Layer 9 of a small transformer language model trained on English Wikipedia (14 layers, counted from 0, width 128).
A neuron adds its activation times its output weights to the MLP's output. To switch it off is to set its activation to zero at one token and run the rest of the model.
A neuron's activation on a vector x is GELU(weights . x + bias), where the dot is the dot product.

Input weights of the MLP neurons that the questions are about. A number n stands for (n - 500) times 0.001.
n18 (bias -0.110): 693 573 566 595 488 646 604 465 548 482 460 527 504 297 603 437 223 550 488 508 238 586 742 433 628 167 522 693 339 475 586 697 396 857 660 688 573 401 225 593 588 643 622 447 527 587 419 477 500 370 742 586 706 563 586 476 511 647 645 394 467 408 394 830 530 432 570 504 249 393 421 552 397 341 508 316 392 596 461 570 512 477 585 511 585 389 611 555 507 605 547 454 511 347 468 384 441 496 388 797 500 367 420 530 642 496 496 490 493 515 540 223 334 523 524 572 458 209 303 328 534 692 468 554 627 384 472 479
n35 (bias -0.155): 559 645 469 576 432 382 537 705 656 91 704 616 504 645 698 393 570 500 687 386 419 851 505 670 734 410 522 650 505 539 545 361 393 491 879 374 531 533 487 599 413 389 269 718 537 824 178 518 533 373 459 283 361 732 757 486 527 676 460 240 350 651 330 532 659 627 454 476 614 367 604 562 514 607 454 340 348 643 398 612 187 394 558 477 408 585 495 443 655 608 598 559 424 500 756 301 453 468 840 439 706 407 363 388 505 650 315 414 571 649 22 528 514 387 538 539 509 260 173 434 401 373 485 435 695 556 628 402
n125 (bias 0.001): 497 485 497 714 468 433 541 628 629 445 401 447 494 619 538 643 431 245 390 586 353 628 558 338 466 476 591 442 497 627 521 497 316 373 595 464 597 354 406 533 461 456 422 485 590 404 456 525 398 494 363 601 643 404 456 427 479 512 599 665 515 629 440 464 405 527 594 487 423 420 573 603 605 381 491 576 515 608 674 422 522 447 500 658 733 268 497 430 387 428 584 463 587 544 468 491 570 564 481 405 618 307 497 431 663 689 536 505 330 576 447 590 537 694 291 578 652 610 353 465 285 421 544 710 567 469 560 414
n208 (bias -0.034): 488 563 646 584 73 384 670 386 297 652 481 443 494 475 479 412 644 629 500 603 377 472 401 632 293 430 601 540 538 515 463 598 348 474 531 420 488 706 417 387 526 677 488 401 465 442 500 534 487 526 568 330 515 506 459 699 488 540 612 513 503 403 388 479 515 475 361 707 379 429 336 533 500 481 786 452 479 384 377 725 571 478 449 432 553 465 545 426 480 513 513 398 467 522 477 462 323 596 438 347 634 587 528 405 553 573 326 572 530 346 515 572 500 647 551 462 626 648 593 360 426 463 599 430 584 626 609 503
n284 (bias -0.101): 423 493 608 504 270 738 370 690 325 456 827 607 398 357 541 477 508 618 671 551 760 946 380 452 540 511 500 712 700 504 634 492 500 460 523 550 534 403 522 672 832 587 379 739 504 476 279 578 403 656 477 480 437 500 508 472 481 715 470 424 353 504 388 519 632 608 421 548 251 504 348 565 383 401 601 344 436 449 402 540 685 582 413 473 472 556 536 436 233 480 472 539 409 532 568 370 424 346 638 488 464 628 527 412 578 632 230 451 504 269 384 453 575 580 628 537 472 307 477 488 408 804 344 464 528 673 319 333
n297 (bias -0.057): 543 511 710 504 409 638 274 619 351 496 370 389 530 432 793 523 384 567 604 461 410 458 372 367 612 550 534 512 251 570 833 460 665 741 754 488 673 565 345 435 537 627 337 399 658 841 523 316 463 657 423 532 737 443 428 302 418 889 546 504 621 520 170 504 411 624 754 500 410 362 540 463 460 480 246 468 504 421 615 580 354 264 496 539 263 443 338 387 577 596 369 698 362 468 540 433 468 399 443 680 474 564 480 462 520 576 349 430 424 380 481 476 492 342 564 674 484 585 527 604 373 519 389 348 455 642 601 471
n316 (bias -0.045): 490 570 826 593 448 538 493 483 336 584 593 654 324 291 535 654 578 390 547 662 679 467 677 670 372 448 654 798 554 503 419 366 435 629 342 558 560 367 607 526 503 654 516 307 553 538 331 477 534 439 252 517 466 478 564 377 513 692 625 439 439 417 459 565 595 575 624 548 536 380 395 493 562 513 441 327 516 533 333 473 527 580 829 568 503 370 425 558 441 483 473 428 545 388 490 650 520 464 272 547 404 481 553 513 384 310 592 400 631 552 519 320 343 617 558 503 433 595 575 442 487 480 539 379 370 470 554 525
n332 (bias -0.061): 374 503 340 372 473 590 441 566 451 442 511 640 553 604 514 458 355 482 548 533 659 556 500 459 696 571 555 550 370 719 536 662 629 638 475 357 503 436 440 741 435 368 440 432 562 481 503 623 360 347 568 317 411 571 711 549 630 496 475 474 549 703 332 525 619 579 772 233 312 466 493 405 342 319 240 388 532 701 709 640 466 591 675 557 434 575 568 437 755 481 622 432 518 500 388 441 481 593 629 701 666 451 453 536 300 611 545 529 352 457 465 368 452 300 571 603 174 392 349 400 432 493 358 389 274 504 309 460
n435 (bias -0.085): 383 520 323 388 815 658 500 567 395 556 699 669 228 376 510 263 564 658 418 552 380 450 528 511 461 619 546 407 529 631 578 398 526 575 431 336 487 374 584 646 548 409 497 517 665 565 413 615 370 450 442 518 338 442 496 367 677 723 547 539 376 618 482 579 562 335 694 305 417 569 400 427 342 309 302 257 639 612 669 709 579 493 500 435 619 410 356 471 578 539 475 427 476 450 586 630 425 607 649 607 572 443 552 391 329 618 363 537 399 308 520 363 363 278 647 530 447 620 455 596 359 527 535 504 424 433 604 471
n437 (bias -0.093): 354 489 616 480 552 445 442 326 725 539 693 585 368 233 726 522 640 692 488 553 539 654 575 449 361 273 471 447 652 911 663 561 422 551 417 597 485 524 339 429 624 546 526 560 599 532 522 390 587 297 740 617 593 570 310 512 477 750 688 523 368 454 348 571 636 440 469 634 470 602 316 492 457 430 629 469 312 450 573 442 367 378 548 358 358 531 394 363 457 531 604 462 337 364 367 473 590 425 520 469 496 430 246 656 519 380 522 372 562 616 496 638 259 347 586 647 600 320 745 698 646 489 440 686 378 481 293 468

Output weights of the MLP neurons that the questions are about. A number n stands for (n - 500) times 0.00086.
n18: 500 398 677 616 631 420 289 600 745 367 535 351 522 467 523 394 522 371 478 533 438 283 156 515 346 218 717 418 560 544 570 517 677 566 607 478 675 537 550 378 413 347 440 633 428 472 515 696 537 431 627 290 500 517 362 531 497 635 466 258 416 408 659 414 609 619 615 411 512 434 315 272 419 476 526 538 423 447 520 582 407 590 514 235 513 680 740 544 446 418 653 500 387 490 583 602 634 500 589 401 511 559 406 462 732 452 504 340 545 563 657 333 669 403 789 336 489 666 624 500 504 572 567 524 326 500 664 675
n35: 266 134 257 435 452 517 228 369 421 445 247 695 643 534 564 677 516 386 490 443 708 657 635 640 408 331 479 411 537 495 656 544 614 683 477 377 520 317 607 362 314 378 629 627 666 282 392 671 648 367 586 702 425 593 514 408 349 610 193 317 440 529 209 504 725 491 174 505 580 357 862 397 585 563 579 518 311 398 447 383 554 441 565 442 487 244 593 331 510 822 607 424 446 404 431 409 717 812 486 286 529 626 551 229 809 694 699 605 491 653 570 527 550 292 423 911 462 500 198 557 750 475 526 459 637 720 729 22
n125: 611 543 474 327 602 554 534 392 368 550 476 521 545 332 484 417 679 626 572 468 476 366 646 453 691 616 353 519 444 733 534 384 538 528 394 472 547 526 442 518 536 595 488 396 367 540 363 437 593 454 628 546 481 515 599 697 414 397 295 328 507 326 422 608 514 539 322 612 464 663 414 556 432 620 431 455 503 351 382 525 461 609 497 251 366 625 311 516 592 686 444 562 500 433 583 516 404 463 616 563 627 600 514 571 347 410 486 333 703 475 384 393 521 561 725 503 557 633 640 519 730 457 562 256 536 638 468 423
n208: 568 488 337 429 901 616 389 681 682 420 429 439 519 652 553 554 423 410 399 368 573 516 566 413 670 607 439 428 431 486 429 437 618 687 325 500 718 358 480 503 591 363 581 538 560 525 470 379 564 557 402 595 485 566 510 451 470 481 385 507 658 542 627 497 473 416 745 398 522 683 577 591 432 581 361 671 577 568 663 313 350 431 475 461 494 526 519 519 481 451 428 628 401 374 543 481 677 399 506 497 754 263 300 631 459 473 549 143 394 559 519 500 524 435 474 638 585 419 463 567 428 424 411 482 620 372 366 537
n284: 550 436 568 371 678 653 404 545 661 218 649 465 511 365 370 393 529 377 444 588 640 773 493 465 318 529 438 359 658 492 440 610 424 206 370 467 512 418 453 789 574 477 389 547 548 331 428 448 500 496 606 500 522 559 733 379 617 333 577 569 601 675 534 513 231 628 504 473 616 607 387 424 612 614 458 615 307 676 449 706 579 855 347 507 611 588 668 403 437 372 590 373 603 447 504 515 504 589 518 258 455 515 444 632 402 402 488 587 359 572 239 458 497 496 504 667 690 553 334 562 409 596 568 476 381 294 253 446
n297: 346 547 844 345 732 484 633 722 776 602 410 597 625 752 234 598 381 408 713 447 386 400 478 463 427 312 575 583 313 357 483 483 678 658 456 566 779 554 462 446 585 546 375 333 602 483 505 508 386 629 382 406 516 444 673 376 302 692 395 509 439 765 265 459 505 218 360 770 480 504 321 513 490 546 426 559 461 357 574 274 237 495 792 608 472 551 379 608 149 546 901 541 280 526 366 433 444 684 373 468 242 342 529 594 657 475 202 447 398 530 439 530 605 221 634 486 597 821 565 354 322 624 758 656 353 408 687 328
n316: 437 408 462 433 467 719 233 586 519 306 504 472 380 570 568 343 553 402 426 309 503 481 716 397 451 507 484 443 312 625 395 564 677 444 667 550 481 573 496 853 441 452 592 604 486 341 369 730 450 423 562 521 399 483 478 378 460 416 307 428 630 761 489 321 586 419 542 473 268 442 469 529 427 415 455 527 592 542 470 496 541 481 296 423 331 534 701 335 504 388 571 496 256 521 594 424 532 514 571 462 478 526 602 496 678 658 668 451 414 504 614 702 703 179 562 676 367 729 521 467 743 673 477 641 566 650 406 417
n332: 537 493 545 733 592 569 514 523 467 463 346 487 479 453 281 500 451 629 551 588 376 413 576 500 480 444 611 386 717 449 367 418 512 361 490 615 378 436 639 559 635 438 565 406 324 524 297 554 532 606 376 561 663 463 461 337 530 432 570 254 403 629 716 523 856 298 489 455 734 525 571 549 254 646 588 630 353 521 546 275 829 471 500 468 490 551 747 661 560 518 431 630 511 473 279 550 380 473 636 482 403 529 660 575 410 430 380 811 372 311 410 473 523 451 340 477 458 453 624 655 351 401 306 664 438 455 383 677
n435: 517 527 333 363 635 591 500 386 586 449 467 497 414 654 578 341 443 586 373 544 585 688 389 313 480 673 527 419 406 588 387 449 433 480 483 422 453 427 526 497 497 165 333 473 671 497 521 458 547 465 500 434 629 630 424 523 702 354 451 256 431 462 570 384 496 429 554 302 778 680 424 510 438 655 407 720 483 480 411 547 461 718 723 413 597 731 697 545 565 426 584 366 632 460 353 500 467 583 341 446 447 605 396 594 527 611 375 640 507 627 409 569 824 302 354 500 309 468 507 490 638 454 422 533 416 541 755 471
n437: 482 522 435 682 379 520 449 571 671 421 599 486 432 542 543 395 500 757 542 669 689 581 467 453 514 563 681 673 430 537 543 420 528 611 533 589 594 405 260 497 479 554 453 400 604 515 554 596 538 521 365 731 432 285 759 709 437 693 496 496 377 515 443 565 359 461 346 416 483 658 525 430 370 416 512 525 471 409 632 419 703 286 373 397 449 519 475 390 560 611 592 371 504 291 282 421 551 395 327 445 185 424 958 381 404 472 438 417 75 602 500 550 692 672 171 589 704 431 368 515 535 601 516 362 536 375 436 617

Each question names a token from some text and the token that comes next. It shows the vector x that enters the MLP there. A number n stands for (n - 500) times 0.01.

Then comes g, the gradient of the next token's log-probability with respect to the MLP's output, scaled to length 1. A neuron's effect is roughly proportional to its activation times (output weights . g). A number n stands for (n - 500) times 0.0008.

" began", then " to"
x: 400 478 504 485 356 535 477 585 498 502 266 514 568 522 545 497 518 521 517 515 597 396 554 466 584 509 517 380 444 481 454 503 591 503 479 573 401 475 610 537 471 533 474 354 499 411 437 543 553 409 396 490 381 345 490 411 334 521 460 505 572 466 348 543 405 492 482 577 559 530 499 554 503 570 361 548 449 478 474 551 463 461 499 552 515 533 424 600 521 521 415 402 563 636 455 592 535 511 570 501 320 563 525 567 531 541 491 777 455 452 437 499 544 545 610 466 580 556 445 452 426 490 597 384 449 619 553 576
g: 359 618 499 436 539 414 559 526 473 362 415 342 465 387 657 723 305 550 616 597 395 489 452 587 618 259 527 634 539 532 555 435 395 816 611 445 564 433 597 547 438 474 618 386 677 668 642 323 435 607 482 394 438 582 559 439 523 782 564 449 504 503 536 544 394 344 519 481 483 515 528 572 389 325 515 629 521 483 344 457 552 633 492 655 385 487 222 598 331 381 406 448 307 487 429 462 410 553 487 544 528 598 555 606 490 338 279 439 516 571 366 748 566 238 490 592 644 700 440 589 525 522 545 484 383 541 619 479
Which neuron, switched off, lowers the next token's probability most? n297

"ina", then "ted"
x: 456 344 609 553 527 535 565 573 485 574 509 453 454 452 569 474 513 457 644 559 569 510 528 325 419 535 487 468 450 449 459 480 492 248 456 501 209 413 633 415 517 557 460 471 432 580 449 570 523 461 490 476 488 347 552 389 433 438 422 487 487 482 570 464 489 462 494 681 634 385 420 572 510 595 382 476 478 549 393 260 509 534 481 755 563 473 549 614 544 493 521 521 578 425 461 481 525 568 540 527 186 502 524 570 709 430 499 639 439 389 563 561 447 560 445 559 569 443 718 540 608 563 584 463 368 550 396 467
g: 583 561 506 419 454 612 351 495 607 380 664 406 237 578 398 451 259 259 706 586 467 634 298 453 450 487 649 474 567 607 519 366 477 597 475 417 528 535 535 523 445 462 389 512 427 733 499 368 305 258 590 537 579 261 490 322 423 616 646 396 553 486 480 482 354 430 590 594 495 600 596 579 393 521 357 479 524 724 698 536 640 417 479 485 432 497 420 521 480 704 609 575 499 588 591 619 438 470 641 490 543 548 380 466 688 241 570 390 520 587 463 366 655 534 633 594 585 420 302 695 363 609 462 523 443 477 471 579
Which neuron, switched off, lowers the next token's probability most? n284

"ter", then "ba"
x: 479 441 603 615 380 752 628 401 512 626 421 394 618 606 409 541 494 397 471 547 461 478 467 524 382 594 616 505 586 469 469 590 607 377 410 602 446 420 647 580 496 496 410 418 420 387 419 562 564 501 412 533 612 478 554 569 499 573 583 476 543 570 685 533 443 431 416 463 557 478 501 551 718 414 504 513 489 497 274 420 693 451 438 625 546 399 431 629 472 414 322 311 454 401 448 434 560 458 315 509 231 427 569 528 607 517 508 586 464 441 449 470 494 517 465 413 499 599 501 585 505 488 593 353 441 538 481 504
g: 366 631 637 585 442 530 293 537 363 380 485 592 325 453 550 636 484 258 424 382 550 669 538 580 405 456 546 637 590 443 571 470 646 416 599 669 554 393 467 509 706 488 462 527 482 591 481 407 525 609 527 521 654 605 362 378 537 512 752 622 365 643 324 692 635 473 438 450 332 491 575 513 523 475 590 517 275 463 597 354 703 302 670 393 396 290 422 469 406 467 483 622 422 508 603 491 659 438 666 649 695 480 514 500 602 585 472 328 662 567 413 472 401 443 509 582 221 377 300 475 451 505 364 542 465 541 558 380
Which neuron, switched off, raises the next token's probability most? n125

" Japanese", then " class"
x: 520 340 490 525 542 454 475 556 457 563 381 473 411 400 582 538 586 405 515 529 456 400 496 425 438 476 484 477 442 375 313 536 506 483 463 443 365 492 576 496 605 561 606 575 419 417 572 706 604 519 507 489 495 457 532 438 388 514 449 476 487 494 466 591 376 464 499 683 544 467 459 496 431 650 400 487 557 399 359 530 480 511 615 606 505 500 491 792 568 461 397 655 555 440 320 389 490 534 562 573 262 560 504 498 518 472 492 688 425 436 505 492 428 592 461 501 553 518 597 397 549 509 605 484 492 541 524 521
g: 313 180 454 617 587 536 549 620 498 514 561 429 413 567 438 463 529 549 500 266 522 528 489 502 700 576 474 279 562 596 468 530 413 422 519 602 609 375 560 600 344 612 735 452 540 376 256 654 382 581 529 540 392 506 468 516 499 630 549 406 479 274 514 446 506 558 704 310 520 404 401 483 421 556 436 530 379 513 507 723 613 354 541 491 680 442 662 428 496 676 502 621 549 580 403 330 677 415 513 653 498 387 672 285 526 512 543 494 550 539 725 412 559 248 593 430 460 573 510 574 574 531 357 378 533 256 644 473
Which neuron, switched off, lowers the next token's probability most? n316

" Len", then "non"
x: 467 400 589 412 485 408 545 542 451 546 495 627 515 528 413 538 508 509 440 497 595 454 434 553 389 565 501 528 589 498 417 491 630 508 458 392 386 496 666 475 547 409 341 581 384 456 483 588 550 503 509 498 528 374 501 546 508 504 729 452 625 507 474 507 458 446 419 501 596 585 383 403 759 565 554 634 502 428 444 430 515 401 487 514 574 591 390 491 550 456 349 430 488 496 267 553 517 499 414 446 55 453 454 499 466 484 490 580 455 541 528 543 425 588 646 533 504 608 533 425 564 483 582 446 477 591 472 634
g: 626 324 421 479 535 501 504 793 721 530 650 500 511 458 299 717 450 546 408 539 556 585 378 392 491 659 492 543 525 485 419 534 566 413 463 697 519 357 577 528 524 606 405 492 496 517 632 693 434 627 550 428 562 282 272 570 487 603 410 445 282 618 589 579 375 649 488 352 514 462 484 363 416 601 445 596 636 426 672 520 429 386 387 312 497 282 382 550 380 641 481 499 610 636 510 363 451 469 459 626 483 407 536 484 537 685 325 455 441 463 399 462 499 548 646 420 560 721 373 596 468 653 402 607 607 467 151 462
Which neuron, switched off, lowers the next token's probability most? n208

" up", then " mer"
x: 410 536 570 495 418 578 463 453 342 510 422 565 581 543 430 531 388 474 609 521 470 471 532 487 552 475 497 499 427 507 415 359 569 495 529 543 554 521 569 494 517 602 510 355 464 529 496 512 453 491 434 494 371 291 554 508 440 435 475 504 636 491 533 625 343 352 532 505 534 485 549 453 519 627 461 617 507 541 415 580 498 323 432 760 423 539 426 543 551 474 288 396 673 592 416 501 459 586 549 374 345 496 446 457 550 408 565 661 506 584 558 655 370 492 500 357 524 559 458 408 520 399 619 479 651 584 531 541
g: 534 348 434 554 556 343 698 456 602 564 676 608 471 493 364 540 446 484 283 429 702 683 541 484 534 608 489 382 505 504 355 732 457 576 578 528 346 508 521 595 448 451 454 408 496 455 688 419 553 376 499 496 430 691 445 275 420 264 484 456 557 405 676 511 499 609 484 331 453 424 360 624 410 415 538 431 443 617 520 502 337 702 559 509 521 421 456 546 642 488 382 573 626 546 669 332 564 575 679 385 457 338 620 594 480 468 764 582 462 396 394 381 707 494 583 553 494 221 409 597 566 216 561 474 423 594 464 667
Which neuron, switched off, lowers the next token's probability most? n208

" Ed", then " Har"
x: 427 667 512 477 555 427 588 394 586 460 576 416 535 531 361 441 530 595 436 474 510 489 514 510 456 498 470 495 568 478 565 499 615 418 585 519 491 506 593 661 542 483 507 512 399 454 616 585 554 399 517 513 461 450 558 658 472 531 437 286 637 509 472 552 499 413 357 583 662 603 414 548 558 479 591 528 466 374 549 428 430 391 377 378 642 473 428 485 490 479 497 544 447 475 564 439 541 589 390 404 85 489 434 521 480 511 477 636 391 467 527 602 413 493 600 411 503 544 462 367 610 434 580 509 456 620 523 531
g: 627 499 354 499 424 582 499 382 419 357 595 594 479 274 570 497 572 393 525 289 652 662 364 596 301 622 516 424 673 444 504 639 228 461 597 550 465 422 494 707 498 475 490 464 495 495 464 485 428 624 402 706 447 337 638 338 560 375 401 397 463 545 519 454 424 482 387 471 488 568 572 440 558 551 631 715 417 447 343 612 620 577 533 530 544 559 435 438 308 329 421 461 463 659 438 539 759 306 610 422 449 461 697 404 447 453 272 692 501 518 423 526 555 671 652 573 492 490 360 719 320 564 531 567 647 681 612 412
Which neuron, switched off, lowers the next token's probability most? n437

" Royal", then " Family"
x: 494 421 473 576 574 379 530 550 606 586 426 528 445 485 657 559 637 392 443 575 540 388 541 405 400 407 420 515 547 454 368 676 548 312 403 459 453 414 571 423 510 530 533 551 547 355 552 621 606 399 537 517 536 384 566 606 392 532 633 513 491 404 548 519 459 501 483 677 488 552 488 566 413 433 518 427 488 308 363 469 541 490 448 473 555 482 485 633 446 535 574 526 523 332 363 513 578 569 442 495 251 527 531 595 626 453 516 672 450 391 519 378 383 533 452 563 584 540 637 469 635 401 597 476 392 533 457 527
g: 364 521 542 537 570 631 373 510 378 460 274 402 572 242 645 299 405 779 379 378 500 679 442 600 456 647 410 678 553 420 427 366 573 706 388 604 632 486 484 446 451 622 494 675 315 591 807 603 581 442 583 584 559 509 548 414 443 461 530 524 395 529 564 543 759 454 495 489 258 614 602 494 383 275 523 393 397 601 445 494 508 465 658 457 462 372 678 621 493 603 457 588 520 448 517 525 500 392 373 688 470 309 507 508 433 387 490 513 506 460 430 365 492 406 584 638 503 353 464 610 546 635 313 493 613 468 621 355
Which neuron, switched off, lowers the next token's probability most? n437

" I", then "M"
x: 507 457 469 448 559 606 460 424 530 556 597 495 560 605 290 403 682 584 562 537 494 400 503 489 439 607 525 422 438 377 452 437 529 551 529 350 452 478 556 500 432 596 492 520 552 443 484 446 459 451 483 509 409 466 442 505 509 342 411 572 469 392 590 527 483 599 318 469 582 424 438 627 592 667 518 539 532 514 470 461 495 569 537 449 657 570 405 568 538 418 443 581 527 508 548 385 404 499 464 495 59 560 625 485 391 574 451 626 451 466 439 567 429 558 543 429 674 651 575 409 563 452 561 482 441 538 611 591
g: 589 505 486 455 496 597 324 531 463 431 674 656 431 537 581 479 460 391 430 319 516 536 547 625 460 428 598 483 492 498 540 431 568 545 587 366 664 557 347 595 575 445 351 673 820 656 388 515 514 680 568 464 535 649 365 290 749 441 372 598 362 533 330 506 596 577 351 330 518 354 478 475 381 634 530 501 390 586 531 382 537 487 674 388 551 489 628 325 481 462 671 661 550 652 626 237 497 502 636 440 781 508 449 417 350 642 469 397 525 523 393 345 368 508 607 596 375 470 382 452 291 504 360 577 467 421 626 488
Which neuron, switched off, lowers the next token's probability most? n208

" and", then " Kim"
x: 383 412 486 533 552 366 579 400 540 549 475 572 560 449 451 492 580 554 417 385 389 437 518 478 449 455 457 463 528 462 498 641 622 276 540 557 383 500 611 585 537 491 431 568 615 593 530 535 497 555 462 489 365 395 523 488 441 568 238 412 499 614 610 532 442 406 496 484 587 503 557 545 557 398 568 511 447 474 531 591 570 483 515 554 661 513 346 565 505 520 380 450 778 512 433 510 630 550 362 538 348 456 532 398 403 537 548 683 467 501 416 421 434 469 483 429 492 529 736 525 329 358 597 419 574 510 557 494
g: 636 457 486 444 439 399 666 381 541 452 501 568 417 419 507 418 692 494 586 574 330 475 476 511 485 649 534 236 497 409 648 403 403 458 526 602 476 605 492 633 641 573 704 628 502 425 546 597 588 541 497 475 552 559 557 619 570 447 332 345 525 417 264 329 437 424 428 583 643 636 454 212 611 411 602 586 670 304 260 416 283 484 477 551 471 509 473 513 497 485 497 316 408 547 391 208 500 604 407 419 412 413 570 612 556 564 411 463 597 480 563 792 749 579 380 543 566 605 476 497 418 522 427 666 527 750 582 407
Which neuron, switched off, lowers the next token's probability most? n435

"L", then "G"
x: 531 574 477 555 530 455 508 474 514 624 462 558 691 486 318 425 595 496 611 481 493 338 534 321 517 567 492 476 468 450 425 422 585 536 553 458 462 437 644 531 523 428 520 514 479 300 482 497 521 499 369 543 651 520 434 598 401 485 432 506 425 374 594 575 447 463 421 573 574 552 643 393 601 575 545 538 464 573 283 451 612 554 554 559 626 512 518 563 434 502 626 355 495 382 520 480 578 546 262 457 165 529 506 624 523 492 516 610 450 274 507 420 402 561 424 454 551 487 602 512 549 407 576 526 491 386 593 521
g: 663 421 466 360 481 507 400 408 448 577 620 658 329 509 644 323 524 340 688 321 556 553 454 494 697 401 524 575 489 389 446 656 534 573 505 515 676 503 381 545 453 542 524 642 878 398 588 341 611 731 535 570 626 632 368 430 670 498 621 361 278 464 554 580 491 450 545 345 506 521 427 303 452 462 379 411 582 612 582 593 446 501 731 434 531 543 611 250 499 623 561 486 462 491 537 439 516 413 497 494 566 465 545 558 415 519 398 265 673 469 401 298 363 514 521 588 632 472 480 322 395 559 272 509 410 436 638 541
Which neuron, switched off, raises the next token's probability most? n316

"RO", then "UP"
x: 485 467 483 490 437 492 529 547 516 641 336 606 619 410 199 440 580 395 603 476 576 371 470 421 584 521 529 517 428 369 422 444 564 403 611 510 481 480 600 547 581 452 674 534 444 272 479 550 536 558 447 510 551 522 445 619 443 479 456 452 386 365 478 557 319 493 567 593 482 457 521 456 599 543 411 546 557 426 383 430 598 576 564 582 588 555 539 539 478 516 540 372 556 437 472 607 539 439 345 580 147 534 546 622 640 366 446 589 519 449 458 479 457 620 441 478 584 487 606 381 487 526 596 476 581 507 567 519
g: 618 637 489 374 546 535 402 520 411 507 534 630 532 514 590 362 267 500 429 210 650 415 371 414 572 559 421 617 365 540 564 504 406 542 541 262 448 316 442 487 507 545 424 590 611 627 649 554 476 481 638 470 504 560 547 419 563 527 402 543 462 431 720 322 504 530 510 393 609 510 535 466 314 586 386 443 569 751 655 542 407 596 627 385 545 585 463 321 648 467 582 405 574 582 602 304 578 461 282 834 351 378 413 338 486 546 581 347 502 547 403 275 506 449 375 357 604 578 427 652 726 613 517 615 536 528 576 611
Which neuron, switched off, lowers the next token's probability most? n316

" -", then " I"
x: 535 467 391 431 504 503 466 450 471 493 468 403 552 537 439 439 561 558 550 557 418 531 515 429 509 646 472 523 459 550 539 581 583 476 535 488 570 446 564 486 517 519 585 546 490 297 484 527 498 492 563 496 342 418 558 605 520 445 555 442 592 374 602 391 515 524 514 421 487 483 407 593 532 492 425 496 507 592 425 508 527 558 443 527 585 589 585 384 560 420 620 453 546 356 363 461 433 483 522 440 247 527 449 591 300 439 424 780 452 569 508 362 435 520 521 524 592 496 424 549 587 524 544 357 433 585 461 604
g: 549 598 368 560 549 555 350 576 496 454 635 552 510 658 534 509 517 483 646 699 570 393 560 468 553 455 616 512 475 525 462 352 300 309 556 353 454 640 577 446 600 427 463 530 506 477 253 323 567 352 469 503 487 407 604 348 544 345 285 656 384 632 493 598 665 678 501 433 606 663 494 630 592 585 543 586 336 459 340 360 503 609 570 494 689 453 370 466 646 376 303 598 437 502 473 414 554 517 560 576 507 504 464 88 610 524 383 587 587 591 332 576 619 574 323 589 587 508 472 425 587 263 499 310 616 667 530 475
Which neuron, switched off, lowers the next token's probability most? n332

" joined", then " MS"
x: 416 464 439 461 542 451 539 538 523 577 381 633 550 568 539 508 603 455 509 500 582 424 560 539 507 469 495 436 492 464 532 424 626 303 635 614 413 463 555 592 567 418 576 431 481 312 598 505 537 356 494 428 390 352 543 508 403 577 566 476 607 394 367 614 493 443 582 541 465 514 544 491 534 460 434 477 504 392 356 542 527 460 359 575 554 577 385 490 459 425 494 407 557 490 458 555 672 530 368 450 321 534 511 504 497 469 538 756 515 521 408 460 542 562 427 398 668 559 477 457 462 473 591 403 523 560 614 440
g: 511 552 493 463 787 660 328 437 520 477 691 542 473 456 510 568 422 278 459 444 491 596 482 352 636 575 595 506 424 480 662 515 463 421 473 319 515 451 481 340 777 471 375 446 445 451 464 562 716 628 387 428 518 635 521 324 542 562 458 632 456 543 537 336 595 454 481 421 454 404 459 431 442 370 367 574 353 547 661 311 551 499 657 372 484 406 547 486 424 557 760 550 642 678 562 499 782 342 554 447 654 575 484 396 719 559 472 483 436 638 299 309 572 340 379 437 478 475 310 677 403 542 394 639 645 527 558 420
Which neuron, switched off, lowers the next token's probability most? n208

"o", then " Band"
x: 551 524 613 586 515 393 501 378 400 549 325 304 602 542 226 482 558 475 464 484 556 484 434 497 414 599 493 506 558 365 426 413 549 460 482 448 495 489 698 486 603 417 530 438 371 446 500 558 556 538 401 490 610 508 527 642 512 495 290 462 621 476 485 675 474 369 539 595 540 480 451 361 566 564 468 445 537 579 328 511 570 455 541 582 524 428 466 586 500 357 319 564 596 589 449 430 476 421 543 465 239 465 507 530 541 520 467 649 484 518 520 515 284 606 470 448 499 507 568 500 652 547 578 410 625 568 532 555
g: 358 385 450 584 364 779 382 444 533 606 267 299 316 595 210 593 635 526 447 403 490 487 496 533 471 411 315 597 580 443 463 511 499 566 416 585 265 487 416 609 700 602 487 581 665 244 618 543 650 528 532 615 518 743 697 542 590 409 525 484 419 505 575 491 447 495 676 598 568 439 384 244 367 656 561 595 476 566 418 479 345 521 483 349 285 472 472 620 558 535 563 566 504 494 418 472 369 531 585 563 494 596 381 624 534 588 595 517 574 605 457 563 552 237 434 513 437 600 711 621 450 480 566 388 319 462 470 480
Which neuron, switched off, lowers the next token's probability most? n316

" the", then " Ben"
x: 542 481 412 537 544 549 478 516 528 599 411 611 507 512 328 563 557 557 493 490 619 491 491 447 439 421 502 439 617 471 419 622 554 471 394 499 537 429 579 553 476 423 506 499 315 408 511 687 543 390 484 593 411 363 578 491 485 539 420 430 555 504 516 534 421 549 464 510 412 375 355 502 468 379 519 547 534 400 443 461 523 489 499 552 389 565 488 474 508 611 588 547 577 365 426 484 601 525 446 461 317 467 497 527 488 487 579 812 454 503 432 421 545 519 620 458 487 596 473 393 456 522 571 458 417 569 499 597
g: 670 714 415 568 522 445 530 598 385 220 288 508 565 368 427 582 443 580 574 517 514 625 661 593 435 660 606 554 732 436 359 517 472 468 625 630 420 555 509 629 427 455 513 548 473 516 388 540 698 515 529 357 612 326 435 554 399 410 482 367 681 558 409 624 580 528 644 413 553 660 435 399 567 440 504 477 408 540 367 586 555 502 312 559 588 370 447 532 476 434 394 470 490 438 745 370 554 461 631 353 461 519 365 249 427 348 180 468 488 310 511 487 639 472 831 520 581 413 604 488 359 473 597 626 476 435 519 641
Which neuron, switched off, lowers the next token's probability most? n332